Layer 2 of a small transformer language model trained on English Wikipedia (8 layers, counted from 0, width 128).
A neuron's activation on a vector x is squared ReLU(weights . x), where the dot is the dot product.

Input weights of the MLP neurons that the questions are about. A number n stands for (n - 500) times 0.00098.
n72: 364 494 450 531 530 692 645 466 513 604 523 474 697 408 599 369 380 467 450 588 523 504 451 527 320 538 503 604 457 590 547 644 598 536 667 194 559 401 310 639 582 734 617 692 562 600 386 372 414 467 235 432 533 351 569 417 317 283 292 616 383 514 444 532 723 448 525 581 202 375 546 737 510 432 803 318 422 480 775 623 466 410 536 447 377 577 447 408 565 357 504 650 497 515 420 292 545 454 497 541 302 500 531 371 554 494 438 465 613 509 464 566 458 531 497 511 593 500 718 533 474 683 443 231 492 578 459 555
n73: 457 657 445 334 689 601 559 503 287 437 431 649 383 602 437 537 330 619 476 410 491 577 356 600 647 570 353 667 559 630 701 617 528 345 341 322 517 416 370 457 695 430 521 635 359 363 450 477 419 506 530 519 604 351 519 681 545 414 468 450 338 473 536 518 388 459 588 414 530 528 287 572 491 454 559 672 383 596 434 681 372 657 474 269 663 624 434 421 391 503 583 524 597 442 393 536 524 654 407 394 384 470 556 366 491 446 270 472 339 555 535 616 552 432 356 551 541 470 557 468 443 517 539 648 443 460 467 527
n83: 398 494 508 415 479 769 451 401 480 554 548 768 473 607 591 422 548 479 356 702 653 496 497 638 497 756 497 447 441 408 503 645 596 647 552 251 536 474 361 525 776 578 740 624 275 459 512 545 388 705 315 454 436 491 596 413 412 478 274 552 558 517 404 516 520 416 486 433 547 271 389 506 554 436 775 599 453 590 337 617 367 558 493 448 586 627 531 503 544 555 537 342 350 445 451 446 412 531 321 209 368 463 442 485 373 599 545 527 544 461 379 452 612 267 516 753 263 376 574 386 573 523 531 241 594 548 601 451
n84: 549 594 654 472 604 664 523 355 584 494 513 400 670 758 585 206 539 493 344 405 707 614 656 557 552 712 395 665 400 481 591 446 347 533 732 285 539 538 358 374 457 441 458 487 699 513 361 403 473 223 518 550 461 497 475 500 462 168 321 358 533 581 451 678 490 591 525 399 514 439 573 612 596 654 417 343 391 454 545 674 352 410 456 421 593 794 611 470 476 406 485 612 480 606 534 551 603 372 548 585 383 287 242 558 760 338 589 342 479 656 374 314 559 514 537 550 318 674 492 685 500 395 281 522 516 589 500 420
n123: 518 570 437 661 514 729 572 456 312 451 535 551 335 675 404 515 363 621 363 602 629 389 553 561 597 470 507 485 580 610 616 639 776 754 632 713 255 356 378 399 757 569 515 482 406 465 408 423 520 511 440 379 592 545 402 490 694 428 771 328 775 591 641 461 558 337 646 452 470 407 332 415 313 627 585 832 412 539 511 606 354 361 425 561 402 623 471 404 293 687 406 338 371 429 540 386 544 538 486 548 508 170 651 460 522 470 343 504 330 616 493 541 588 323 604 616 486 190 382 299 399 635 524 681 362 552 537 505
n165: 302 525 465 558 569 467 528 626 704 452 340 677 741 761 556 446 342 466 665 617 752 346 626 532 678 709 560 479 398 480 474 369 416 605 568 315 676 564 104 619 477 496 638 625 599 585 660 247 371 414 461 402 442 470 538 637 328 351 259 653 459 653 539 613 430 380 455 462 460 419 375 503 431 571 766 492 568 390 623 549 487 515 657 512 557 674 561 420 651 243 449 496 276 404 391 435 457 437 392 263 333 430 507 471 539 441 400 292 659 411 420 402 414 496 542 775 451 665 718 446 520 492 403 304 622 516 559 447
n217: 689 567 617 540 762 545 328 578 483 692 422 636 604 490 544 403 632 323 424 649 355 455 321 393 475 553 563 385 337 430 480 411 311 676 470 423 619 421 221 356 733 591 573 548 308 416 401 250 396 541 519 623 402 368 727 756 500 449 403 713 503 454 694 566 503 595 422 525 521 490 643 493 557 388 803 450 334 673 470 641 577 579 371 169 319 624 500 424 560 250 449 535 403 532 364 523 622 441 331 411 695 600 725 410 363 465 476 717 514 505 417 249 476 322 583 433 518 638 508 640 540 480 583 432 541 500 370 531
n226: 490 555 535 591 786 610 448 633 444 480 632 610 504 521 426 178 578 417 322 630 537 550 696 538 619 633 404 359 469 484 428 301 522 427 559 390 277 456 505 490 514 450 569 497 583 362 259 179 490 548 355 323 241 536 299 471 443 324 579 555 422 401 613 608 507 725 630 327 321 577 548 683 720 574 475 386 170 428 436 660 358 301 336 270 472 581 311 610 453 339 437 564 552 410 500 279 571 578 690 657 759 413 569 574 542 436 572 512 418 495 549 659 524 551 601 545 234 479 524 644 568 463 470 652 329 406 484 363
n261: 323 481 391 536 546 521 802 559 718 415 548 610 711 583 627 441 606 397 455 346 507 591 365 612 540 730 406 514 426 650 569 353 266 281 521 260 476 472 572 507 405 766 436 385 835 534 463 414 514 411 510 270 394 400 588 481 416 305 500 444 336 447 516 621 615 692 294 661 540 329 702 631 576 497 479 335 361 617 568 643 639 518 492 572 532 630 522 465 471 378 622 629 399 452 581 466 594 489 336 454 630 307 467 581 393 395 338 434 579 724 657 518 575 540 594 477 433 382 713 527 429 549 293 526 224 692 375 342
n297: 371 653 446 645 760 555 447 381 633 368 691 448 697 493 334 533 468 392 563 448 361 480 549 390 310 534 446 614 560 695 375 430 406 220 472 363 556 576 442 500 380 484 617 434 442 593 421 240 446 480 537 450 484 573 652 458 548 271 557 579 822 416 507 607 576 559 394 612 237 500 579 559 390 528 590 440 382 484 584 530 690 493 456 447 599 881 182 424 357 234 489 619 613 480 660 518 854 401 561 541 535 600 337 583 547 461 579 355 592 496 470 517 354 622 580 457 285 578 605 609 619 589 278 515 587 645 500 460
n299: 593 604 349 500 725 677 442 533 342 347 496 419 611 605 695 598 478 651 339 432 582 557 362 225 664 790 468 433 360 574 635 598 558 478 496 585 558 374 640 304 391 539 634 504 612 479 535 477 290 238 527 524 486 786 664 720 705 446 670 682 446 355 607 548 551 496 284 482 255 630 342 686 640 585 422 522 601 547 525 509 314 187 424 412 427 659 418 478 417 351 305 410 548 522 644 219 520 660 669 496 582 260 550 568 567 359 500 444 285 549 515 261 371 262 500 583 495 425 566 680 496 470 423 442 566 434 613 373
n315: 435 500 620 473 387 530 471 468 568 528 369 576 540 703 483 424 628 490 574 447 516 451 473 478 507 609 665 422 256 507 394 224 540 545 820 520 544 431 68 500 815 473 748 385 510 682 445 348 404 525 616 279 575 451 538 594 463 253 503 354 585 529 522 542 526 798 637 272 510 607 447 551 427 476 606 461 555 613 506 520 571 470 636 515 601 833 566 484 507 384 467 503 589 379 500 479 509 592 611 307 381 488 617 524 562 446 516 356 355 329 494 510 606 299 609 634 236 402 583 353 429 500 442 583 412 464 761 495
n377: 464 576 536 485 795 406 440 526 511 686 414 486 393 568 661 516 559 522 606 595 444 592 450 643 399 379 437 457 354 645 532 290 407 560 483 527 399 323 353 580 641 476 601 506 603 569 408 324 586 618 609 380 383 386 403 460 409 568 589 662 592 303 417 486 591 421 638 479 597 689 411 540 476 537 534 517 500 539 377 770 463 497 478 546 433 593 377 594 406 548 523 506 557 240 457 566 705 366 574 550 403 349 656 606 584 385 393 578 474 538 634 544 598 446 437 399 278 392 587 484 528 637 437 519 394 689 355 280
n403: 479 544 24 432 472 464 313 500 407 398 509 505 323 521 559 357 627 524 475 461 527 401 511 252 635 589 465 625 649 591 515 424 597 546 549 578 622 472 514 566 680 540 504 475 652 643 438 476 470 548 417 497 337 412 490 707 420 578 660 439 388 531 226 437 460 691 556 317 446 545 438 607 452 471 555 751 607 606 509 480 523 600 635 328 525 486 416 488 544 538 441 430 645 181 534 442 600 520 672 377 313 345 571 554 403 298 356 434 580 736 540 343 585 617 596 523 528 332 594 544 527 591 287 586 585 438 425 360
n407: 647 517 315 579 582 527 601 482 417 615 548 500 527 386 388 436 629 546 401 561 468 558 685 631 654 365 469 593 516 619 429 400 324 611 424 361 681 718 433 541 819 449 593 631 589 630 372 374 460 313 500 465 490 459 324 527 427 352 352 716 619 547 356 430 451 561 626 508 429 598 656 552 653 491 465 428 567 423 407 688 433 377 550 563 402 893 259 526 446 415 277 446 448 306 533 227 811 808 623 403 605 397 541 260 463 439 610 512 530 465 425 626 474 576 756 458 467 382 496 421 510 492 443 576 575 478 395 555
n413: 417 635 584 454 611 490 538 546 559 500 366 491 469 640 472 315 563 490 491 368 497 458 678 547 430 512 427 393 547 566 422 644 497 310 425 565 277 550 539 671 496 521 297 582 657 415 595 117 568 695 554 389 431 469 449 426 449 492 636 322 417 565 457 524 456 572 384 468 373 585 427 478 646 543 368 585 335 509 506 650 400 240 343 407 511 436 313 596 500 530 444 599 608 366 574 336 730 553 568 599 475 544 402 644 593 200 471 559 503 480 570 378 583 592 632 393 295 413 590 673 543 421 525 653 359 549 550 332
n421: 637 551 620 523 625 523 417 407 349 537 347 646 307 417 582 460 531 545 484 472 568 565 479 452 490 622 369 548 529 421 585 586 715 681 437 558 412 679 584 422 612 466 550 592 483 336 552 633 365 556 518 607 569 500 476 491 565 474 438 360 425 633 389 454 443 563 582 577 840 629 526 440 798 284 523 442 356 607 453 443 305 573 706 416 410 639 316 402 421 572 406 520 251 160 439 507 422 411 635 284 497 613 520 553 536 436 614 273 312 526 519 228 525 523 283 534 496 529 478 629 553 515 439 652 546 525 377 423
n454: 500 537 511 509 614 649 602 382 561 526 412 633 704 305 294 411 412 526 385 532 561 568 686 449 613 472 578 524 530 527 349 591 412 362 419 541 548 379 367 570 543 561 810 653 385 497 468 431 558 352 494 301 359 494 628 462 657 272 464 602 485 396 595 349 605 550 519 241 379 350 395 642 309 561 514 489 457 562 465 523 497 377 566 363 546 664 538 446 379 251 572 512 500 555 713 315 708 526 593 537 462 447 544 497 491 525 443 600 584 581 416 581 674 563 708 481 412 383 476 319 313 532 439 494 428 601 599 564
n547: 767 594 521 686 630 434 313 570 513 429 532 396 442 615 662 565 629 626 550 396 439 504 533 470 603 486 345 463 606 507 550 431 393 516 625 601 448 364 393 349 367 512 547 365 514 545 334 373 527 348 549 454 742 758 284 537 691 285 507 477 610 490 396 271 510 390 440 300 469 544 397 335 575 604 441 680 655 552 423 365 561 538 507 590 366 715 331 297 493 661 631 612 536 525 723 388 370 405 510 615 525 155 514 335 634 478 529 347 493 788 493 425 494 594 398 436 340 551 425 363 519 651 295 549 437 604 466 365
n587: 431 548 365 482 575 631 540 526 608 654 490 808 314 513 414 472 322 423 429 695 588 456 602 547 493 153 332 432 585 595 462 331 567 597 574 443 463 431 347 438 810 604 866 634 504 405 401 459 371 635 541 391 632 384 434 547 584 487 413 587 563 722 515 267 641 487 612 447 528 513 401 592 374 525 660 672 634 311 470 362 382 605 596 565 567 437 446 517 514 755 370 376 416 454 483 659 550 579 545 438 418 373 641 431 743 252 447 540 351 685 487 678 576 330 402 681 560 445 241 283 392 583 413 569 399 602 364 495
n598: 382 500 492 591 728 453 707 455 578 637 516 590 829 333 367 585 352 661 470 305 409 416 410 517 325 469 661 524 625 614 188 527 232 570 418 397 457 500 500 536 592 512 505 544 595 402 637 577 454 536 301 478 421 436 225 556 367 531 656 557 358 555 481 299 419 791 590 545 434 481 602 686 354 612 624 639 630 450 595 504 438 433 471 462 448 437 425 684 476 466 325 500 456 485 615 511 705 640 503 324 386 563 419 571 373 483 583 504 452 468 534 622 421 426 436 652 286 304 625 507 379 492 452 491 327 734 557 480
n605: 608 569 268 717 602 538 597 577 389 554 529 515 324 720 771 527 478 330 598 580 411 577 551 552 483 255 547 589 395 563 371 416 295 494 615 352 638 429 490 509 504 504 592 484 404 676 667 545 442 375 515 609 338 401 657 414 506 396 605 805 443 407 445 197 415 353 570 453 446 519 673 509 497 509 581 413 457 468 471 799 602 622 532 511 468 611 417 620 671 353 522 500 425 317 464 664 751 410 337 337 618 590 357 557 464 587 468 473 671 788 542 537 541 688 594 458 384 510 592 400 494 485 341 512 422 573 393 436
n606: 603 557 339 409 597 519 567 558 529 484 556 941 339 506 476 450 289 581 606 443 491 603 613 639 600 493 460 445 396 467 479 481 676 660 520 360 573 448 297 522 642 569 600 580 335 444 528 460 491 588 402 302 185 506 293 513 329 556 510 545 582 458 464 331 342 541 727 601 537 587 527 424 437 587 695 652 484 500 644 512 479 708 359 588 666 425 289 692 546 489 442 596 484 344 481 602 557 545 420 487 432 492 574 568 294 543 681 389 394 414 580 634 191 318 539 472 508 464 384 539 375 443 525 545 612 330 261 461
n624: 672 474 366 642 471 643 778 624 422 676 593 558 508 321 386 448 208 552 530 475 475 588 395 577 259 284 475 582 385 646 681 552 423 515 631 496 427 399 581 625 495 474 645 636 685 511 507 375 525 478 568 524 554 591 609 459 457 495 627 526 363 463 285 166 356 590 559 259 534 355 611 469 557 667 434 567 361 228 471 608 261 204 569 462 623 511 400 654 458 488 475 609 448 494 615 557 530 300 670 572 465 560 519 623 402 432 547 548 443 939 526 580 424 508 456 540 453 402 200 359 561 517 327 730 129 669 694 428
n724: 703 513 360 465 700 395 604 680 519 311 547 541 504 559 544 176 277 374 825 657 460 478 338 332 620 481 636 357 395 795 313 304 355 637 409 453 677 321 352 514 539 536 584 515 577 395 482 569 582 551 673 319 431 390 533 495 626 609 641 392 383 330 513 544 466 625 596 541 538 622 343 465 543 586 597 658 352 518 511 728 503 282 753 538 433 587 435 385 523 487 352 340 522 426 350 296 787 468 550 657 353 186 617 503 530 444 588 443 404 560 641 558 288 598 515 500 177 424 787 476 750 430 753 361 348 492 580 461
n805: 490 518 458 597 548 551 619 526 470 458 752 604 510 365 355 477 555 605 643 445 642 484 512 566 369 503 395 510 577 470 362 349 542 315 488 482 608 458 510 545 504 504 402 619 500 641 626 663 518 480 420 428 717 456 290 463 535 390 575 553 285 470 455 500 470 585 500 596 237 548 594 690 424 555 606 500 239 581 552 631 359 497 609 538 473 536 564 684 295 350 466 402 281 374 423 373 590 804 564 351 539 412 368 350 470 556 536 296 541 593 440 631 315 663 815 389 584 378 459 214 603 395 497 701 413 519 466 565
n824: 271 621 400 476 540 652 568 402 233 518 459 817 445 447 512 447 452 682 508 388 522 342 294 443 658 598 511 396 378 487 342 535 715 606 579 725 373 474 489 224 653 527 570 742 388 474 511 547 433 463 658 447 585 518 231 733 632 485 570 602 653 662 474 169 466 466 581 316 598 409 295 475 622 521 590 693 558 179 611 466 381 544 467 409 582 529 476 696 473 551 272 216 310 304 760 517 597 601 580 317 262 476 520 514 515 417 609 347 402 586 538 516 418 309 746 712 350 434 547 525 260 643 667 443 468 372 664 385
n860: 463 534 468 648 652 463 563 521 579 337 555 505 605 610 245 336 626 630 661 630 506 597 471 437 438 497 482 599 655 735 601 360 616 531 492 713 282 576 370 399 459 631 549 456 483 527 464 437 440 512 520 255 321 575 497 540 527 571 673 334 278 538 454 519 550 534 709 393 334 551 434 568 621 424 582 473 359 673 730 596 456 516 628 661 346 466 289 591 387 717 603 448 481 428 535 662 487 342 548 487 510 306 513 544 519 326 634 291 549 441 421 618 457 622 588 415 420 387 333 534 601 663 506 456 285 458 444 310
n925: 564 472 666 382 446 519 437 472 868 525 601 445 575 469 487 575 469 527 453 565 494 410 581 620 349 682 783 430 570 518 393 346 414 462 692 490 643 572 135 662 533 421 540 450 407 515 611 316 397 509 681 391 352 599 466 513 427 362 408 697 670 474 542 511 506 506 443 489 416 588 298 464 343 363 593 603 613 683 549 488 488 346 590 522 682 573 435 466 451 350 578 435 484 519 554 424 423 618 452 252 400 500 431 413 571 405 232 500 630 656 519 539 361 553 623 442 560 494 472 386 411 559 416 644 356 496 550 333
n949: 334 511 476 664 512 515 566 465 446 448 558 575 293 428 402 553 312 346 620 642 534 324 631 456 362 354 467 510 449 507 333 482 474 406 527 537 612 626 384 616 418 519 500 491 727 567 587 456 522 546 415 476 534 590 421 438 406 513 503 450 395 686 581 447 273 441 804 401 279 482 486 402 399 690 646 508 616 447 626 544 538 362 479 486 571 569 520 550 665 429 429 368 736 409 548 306 666 550 673 652 483 179 560 485 561 442 615 444 588 661 418 601 284 619 547 554 488 455 300 434 442 400 566 588 583 486 713 390

Each question shows a token from some text and the vector x that enters the MLP there. A number n stands for (n - 500) times 0.015.

"ele": 463 245 638 456 425 473 471 481 432 496 465 506 536 501 437 475 486 445 469 563 514 555 513 565 527 532 469 515 509 472 459 505 528 498 494 423 489 519 697 504 557 506 577 451 496 514 571 573 477 498 393 464 493 487 491 441 503 478 346 445 495 450 471 550 554 429 474 508 492 554 563 482 465 518 496 459 532 482 476 488 490 486 462 508 468 471 633 580 534 484 555 499 536 546 523 439 473 475 543 531 568 602 553 505 450 612 508 588 456 470 455 539 509 490 448 536 537 478 443 502 447 481 512 545 455 553 533 650
Which of these neurons fires most? n83

" leg": 460 374 563 491 494 471 572 463 476 468 502 525 459 555 614 600 483 584 410 468 493 507 525 507 573 427 494 498 435 473 478 502 487 433 535 444 525 555 606 504 647 513 424 483 557 416 493 606 573 438 427 460 496 545 461 441 468 529 458 480 503 543 497 580 488 433 447 499 508 456 564 505 521 457 512 496 535 509 490 598 505 485 524 516 537 535 525 559 500 491 556 503 544 629 366 514 331 453 433 434 514 550 480 480 477 662 500 553 498 499 449 615 506 427 451 501 493 563 466 560 489 489 518 451 611 470 495 601
Which of these neurons fires most? n83

" st": 477 214 541 441 495 459 478 521 544 521 519 452 450 438 434 560 499 588 574 515 505 510 517 536 526 526 386 471 472 494 505 447 422 407 474 522 459 509 616 526 377 474 491 562 489 486 565 495 568 385 515 487 562 574 523 421 518 483 498 549 487 608 578 504 478 486 502 545 485 465 540 502 559 461 572 503 472 453 449 488 525 483 487 507 514 427 591 496 506 472 532 520 489 454 472 552 530 530 534 548 414 582 492 431 581 486 508 537 506 458 433 591 436 499 482 457 506 457 559 458 541 540 556 485 504 514 481 610
Which of these neurons fires most? n805

" and": 497 159 500 456 377 447 568 337 516 518 507 443 554 498 427 463 491 509 506 446 466 536 513 534 484 497 487 455 478 484 488 549 577 547 499 477 535 535 432 501 406 483 451 520 480 534 504 631 666 484 572 467 461 511 521 418 421 441 511 508 533 486 468 510 547 504 508 541 456 481 505 496 515 490 609 543 532 516 602 501 477 492 471 494 564 442 473 505 480 492 480 557 529 523 489 504 524 534 482 439 525 547 511 535 514 659 512 465 496 451 600 559 432 498 559 449 466 505 520 492 485 482 534 543 479 504 502 465
The three highest activations, in order: n606, n925, n805

" t": 498 103 529 514 551 475 533 547 427 451 538 456 549 469 455 528 467 534 537 516 520 472 537 531 525 555 468 464 467 487 494 541 494 444 448 471 494 468 562 451 532 521 481 549 554 524 532 416 614 490 513 523 490 529 461 505 479 484 537 536 494 553 506 545 504 533 405 580 445 486 552 527 560 482 355 491 526 489 381 519 508 494 487 488 491 494 689 526 502 467 520 558 436 621 431 522 511 529 452 522 500 585 523 479 487 524 495 537 509 322 487 560 486 483 482 470 602 516 543 461 483 441 547 435 474 513 474 496
Which of these neurons fires most? n261

"\n": 519 235 550 506 469 502 534 535 476 530 505 464 445 504 550 579 462 577 537 529 537 439 463 464 504 550 506 488 474 537 525 466 568 553 497 558 599 487 495 480 470 425 512 461 450 445 462 489 766 486 473 539 532 503 524 329 552 556 499 479 450 461 438 530 500 475 473 563 495 475 504 511 484 511 511 577 470 469 535 491 487 467 491 545 472 458 598 451 539 539 484 470 451 604 350 447 435 526 499 441 586 504 518 502 524 647 489 494 446 508 542 506 528 474 473 557 490 506 450 482 515 469 516 519 517 525 507 410
Which neuron fires most, and how strongly? n123, at about 1.4

" at": 507 293 464 465 503 542 522 454 495 507 525 398 499 473 450 547 485 446 528 515 473 542 449 522 486 489 424 459 492 500 502 448 463 483 491 467 547 496 533 542 419 423 386 570 480 460 535 563 549 479 572 580 580 493 598 413 487 498 566 515 450 530 517 463 506 517 483 506 503 575 418 530 540 480 480 486 354 522 514 483 496 536 474 451 565 469 449 534 441 557 550 544 560 560 398 484 486 542 507 402 375 530 513 470 576 542 498 555 447 449 597 575 555 510 432 474 553 525 495 478 530 405 524 552 523 512 532 502
Which of these neurons fires most? n73

"ors": 513 233 518 567 508 485 494 474 515 543 470 546 527 500 475 514 508 512 425 487 474 528 471 520 515 473 524 496 554 407 478 533 416 531 519 445 529 561 515 505 532 535 467 508 466 499 528 627 510 473 437 509 534 443 444 370 540 490 457 562 480 487 559 628 583 478 444 567 501 418 440 544 492 380 484 440 516 568 504 432 547 487 539 499 521 423 579 516 499 539 532 505 446 633 498 586 503 472 557 541 520 484 504 465 422 667 485 484 498 468 481 459 529 525 470 469 507 412 458 516 481 535 472 539 595 450 460 617
The three highest activations, in order: n83, n72, n805

"–": 454 367 450 470 497 499 504 495 447 485 505 271 495 556 524 531 583 516 603 511 504 549 483 537 470 495 436 386 463 577 433 500 618 470 515 492 513 462 563 463 467 435 498 534 485 464 478 550 597 489 573 579 530 506 486 408 528 542 499 452 544 476 516 590 537 476 469 521 460 555 535 489 469 519 417 546 521 511 563 444 500 516 505 580 451 491 535 495 451 500 573 486 485 642 466 449 533 505 526 565 553 432 575 556 445 614 503 510 466 414 476 401 487 388 470 425 441 446 470 532 529 588 471 509 484 503 522 619
The three highest activations, in order: n299, n123, n547

" between": 571 194 491 540 602 575 492 440 535 550 519 330 477 536 492 540 442 473 477 481 496 551 473 544 473 454 530 507 505 506 519 512 499 477 482 413 492 543 448 506 383 424 526 563 560 495 463 559 608 489 451 598 479 460 504 444 531 510 472 505 483 485 518 537 482 570 479 489 490 531 464 506 527 499 520 516 474 428 463 411 470 540 543 470 528 503 641 507 491 416 594 553 453 623 436 539 460 473 553 507 445 494 420 448 549 551 462 453 564 480 537 525 528 600 467 491 559 473 504 476 589 471 442 469 505 453 519 446
Which of these neurons fires most? n84

" be": 501 313 556 504 461 417 499 465 502 514 518 488 484 468 394 489 530 603 503 469 447 547 540 491 526 440 526 432 532 431 527 522 527 492 532 491 463 510 428 537 376 455 524 450 524 530 526 515 590 476 548 466 482 507 640 415 529 518 505 530 513 511 569 472 501 544 572 583 512 447 527 498 485 531 508 525 502 497 393 514 514 449 495 552 520 406 688 458 453 451 541 485 485 516 515 547 456 561 521 509 452 564 566 409 513 608 438 574 529 476 433 576 495 498 460 489 426 411 437 550 479 485 480 592 477 410 540 563
The three highest activations, in order: n454, n925, n624

"1": 497 250 526 500 532 494 513 520 435 497 441 423 472 521 547 530 511 522 491 566 468 659 524 519 568 503 457 484 451 593 447 534 512 472 486 498 503 509 610 521 539 455 493 539 478 497 455 462 573 457 536 502 495 392 510 455 496 523 541 515 479 457 534 538 458 459 536 511 470 589 535 493 496 502 449 459 499 507 454 546 426 499 516 522 370 496 549 547 475 498 509 488 453 562 499 506 511 460 488 465 586 510 497 520 491 529 497 559 482 483 550 551 488 515 512 431 471 526 537 534 529 457 513 507 510 482 480 610
Which of these neurons fires most? n605

"5": 514 279 514 498 490 475 485 501 501 474 474 310 492 500 562 523 508 563 499 444 453 560 456 479 560 502 441 517 528 512 489 516 507 549 431 616 543 486 599 519 506 488 411 546 509 491 495 572 617 569 545 503 511 422 518 419 523 551 472 512 529 482 508 510 554 509 502 484 469 611 450 514 497 507 413 534 518 584 473 523 512 509 528 459 375 487 505 513 453 540 510 451 506 517 398 531 517 481 521 504 508 507 495 526 500 492 504 505 546 623 542 512 495 542 473 395 510 476 488 520 490 434 483 519 520 466 453 534
The three highest activations, in order: n403, n377, n724

"4": 510 234 549 510 518 494 520 485 512 481 478 337 490 531 496 523 498 574 530 507 442 588 469 498 533 503 468 532 491 493 474 504 522 528 428 586 454 512 575 543 492 475 439 558 513 483 538 424 611 563 524 469 524 421 461 405 497 560 458 502 504 452 536 495 505 544 515 553 468 609 466 487 489 525 466 523 462 591 464 534 466 499 491 517 368 474 506 522 492 517 537 486 496 617 407 473 524 452 504 522 509 538 492 534 525 513 488 511 529 581 531 496 503 528 458 413 528 481 521 552 520 415 491 527 466 453 507 499
The two highest activations, in order: n413, n377

"ed": 446 96 407 491 491 546 478 445 474 567 566 571 559 503 433 725 494 470 548 462 485 520 492 542 443 409 455 562 515 534 490 491 531 527 462 506 483 566 495 453 479 497 485 488 505 499 496 528 565 472 485 543 532 483 525 473 600 553 470 521 488 519 551 494 528 455 477 421 531 510 508 500 464 438 482 424 555 541 580 425 494 534 500 533 516 254 508 482 545 557 550 544 517 509 501 521 496 475 548 469 549 500 529 511 548 555 492 510 478 511 520 517 493 455 508 453 485 489 436 411 499 480 541 524 479 463 501 479
Which neuron fires most, and how strongly? n587, at about 2.4

".": 503 118 466 538 495 468 479 500 566 500 508 429 466 560 553 570 479 504 525 485 444 459 496 519 526 465 549 455 484 526 486 479 530 519 493 434 469 556 523 542 555 502 475 486 450 369 488 598 551 452 561 529 510 468 464 499 457 529 478 527 479 503 529 466 524 554 503 571 513 532 493 517 462 588 470 538 493 428 517 490 485 518 468 468 460 418 618 543 471 601 492 488 471 570 585 570 490 422 441 539 470 524 614 521 504 528 469 523 455 455 596 469 565 489 449 533 481 468 542 525 489 472 482 535 496 482 486 557
Which neuron fires most, and how strongly? n598, at about 1.4

"3": 516 280 580 486 455 456 481 509 484 505 456 406 511 538 539 560 507 583 507 473 451 586 478 491 514 495 461 496 503 535 470 506 491 553 428 585 483 464 574 524 571 510 467 545 490 474 545 547 620 621 559 499 537 432 544 414 523 533 503 467 495 488 468 484 498 479 495 503 477 560 484 476 479 524 444 432 515 596 488 536 514 504 521 510 356 477 527 512 484 553 521 509 479 516 436 527 468 494 473 509 496 548 490 501 483 506 496 510 509 546 513 482 493 549 473 384 464 506 514 494 568 437 488 572 530 473 481 521
The three highest activations, in order: n421, n377, n413

"R": 485 237 388 516 468 497 520 563 435 521 454 413 503 492 432 469 469 531 526 521 493 464 531 504 564 489 509 452 499 508 527 492 478 536 432 433 572 546 586 460 469 572 464 472 501 430 465 682 534 510 498 501 600 507 479 545 613 577 496 568 511 480 510 498 480 523 499 482 495 438 473 497 465 529 542 568 542 503 499 411 481 466 505 429 489 390 629 531 494 483 510 443 447 628 406 521 455 485 531 570 564 467 454 458 468 660 503 450 525 525 560 494 506 414 488 440 525 530 637 520 481 485 586 492 550 470 508 690
Which neuron fires most, and how strongly? n724, at about 1.2

"al": 501 211 420 531 532 459 431 411 534 513 466 438 508 491 530 678 418 503 483 455 506 550 561 528 477 525 440 520 511 475 533 483 505 537 385 458 456 638 543 525 566 445 404 420 502 464 515 636 508 516 463 531 533 526 493 398 431 558 507 488 465 478 503 558 517 433 505 469 472 455 564 530 495 497 543 503 506 492 561 508 478 469 531 534 469 421 675 488 504 430 480 550 570 554 550 491 414 508 518 529 564 563 432 504 482 587 547 478 548 470 498 535 511 532 535 444 531 526 457 502 531 503 551 499 421 542 510 580
Which neuron fires most, and how strongly? n805, at about 0.51

"ary": 483 162 536 475 436 525 528 404 579 539 522 524 492 473 524 689 459 486 454 443 501 549 499 514 481 496 513 520 426 503 479 575 491 547 460 516 461 557 510 467 510 490 450 489 459 508 450 527 556 565 481 463 479 502 353 358 489 449 450 551 529 473 524 492 519 456 495 528 519 514 566 491 536 553 489 485 489 544 627 460 403 516 536 550 491 436 475 482 504 484 514 571 533 564 486 495 375 483 505 454 586 550 521 483 517 578 515 402 517 445 544 569 462 505 523 470 499 500 417 579 515 516 503 528 502 555 513 663
Which of these neurons fires most? n606

"istory": 479 280 512 469 511 524 530 432 443 536 547 539 512 471 518 541 448 461 468 478 501 587 521 542 447 445 541 499 504 562 571 457 552 479 536 473 518 515 632 505 577 582 453 542 434 463 529 462 523 453 465 496 556 421 539 420 516 435 505 502 471 499 459 599 515 520 493 469 524 487 564 512 489 467 515 477 439 503 546 456 475 461 492 517 481 507 514 405 547 457 533 529 436 434 440 457 417 459 536 534 534 496 529 553 554 870 476 481 517 467 488 487 470 549 520 470 439 459 423 509 493 425 510 485 612 518 521 587
Which neuron fires most, and how strongly? n72, at about 3.8

"els": 532 260 507 543 421 475 500 454 487 537 472 495 530 502 426 525 548 490 529 527 481 542 473 588 531 510 500 497 553 453 533 502 451 566 513 446 568 525 492 516 521 683 500 495 495 569 526 546 526 484 481 500 464 453 425 429 505 464 417 500 453 458 514 679 506 473 490 523 505 414 492 504 490 433 478 398 568 559 467 485 505 473 430 516 499 474 685 492 539 516 526 486 427 553 454 519 495 402 529 534 562 499 466 477 504 717 508 496 516 479 441 518 503 517 555 490 513 499 458 486 492 551 468 477 566 412 441 545
Which of these neurons fires most? n72

" c": 525 141 566 459 505 353 480 487 516 548 505 455 598 583 459 506 492 554 441 502 495 513 482 476 540 567 501 558 511 490 461 517 398 461 534 495 516 439 582 523 426 494 372 501 479 521 502 474 533 502 550 566 463 423 510 475 445 522 545 481 478 619 567 570 514 519 469 534 426 486 528 538 506 530 522 548 496 490 403 508 532 506 488 484 463 438 545 515 548 475 518 493 514 601 495 525 465 536 473 508 449 467 529 468 496 527 533 507 520 451 492 546 502 523 561 439 548 477 524 486 482 345 530 495 438 543 508 582
The three highest activations, in order: n598, n261, n805

"2": 480 241 590 560 522 488 519 519 449 519 473 358 519 522 473 506 514 570 493 507 479 583 467 496 549 554 525 450 441 546 454 527 506 463 417 535 511 536 552 469 492 502 503 540 536 485 526 470 643 547 525 505 529 409 476 464 524 517 484 533 482 475 546 492 508 425 495 491 535 548 494 490 498 546 512 471 506 529 448 545 505 528 478 548 366 487 581 548 476 529 562 484 461 501 394 528 476 490 484 541 501 517 453 552 524 502 471 512 512 500 547 509 517 509 466 392 446 487 552 553 534 409 528 520 517 396 503 544
The three highest activations, in order: n377, n724, n413

" gr": 499 326 491 514 527 404 554 475 541 527 534 499 532 518 476 547 502 547 506 500 526 541 456 447 432 478 482 471 500 510 511 512 368 416 467 530 526 500 585 527 477 476 473 402 446 492 455 618 523 458 554 398 523 557 560 507 438 498 498 606 565 556 474 590 501 554 478 579 443 459 503 504 535 529 482 497 536 443 470 441 464 539 438 480 543 485 554 515 480 408 531 536 480 523 560 499 516 432 497 507 470 520 474 495 526 602 491 481 529 365 459 664 398 536 506 483 528 478 574 528 511 488 471 513 571 446 483 664
Which of these neurons fires most? n297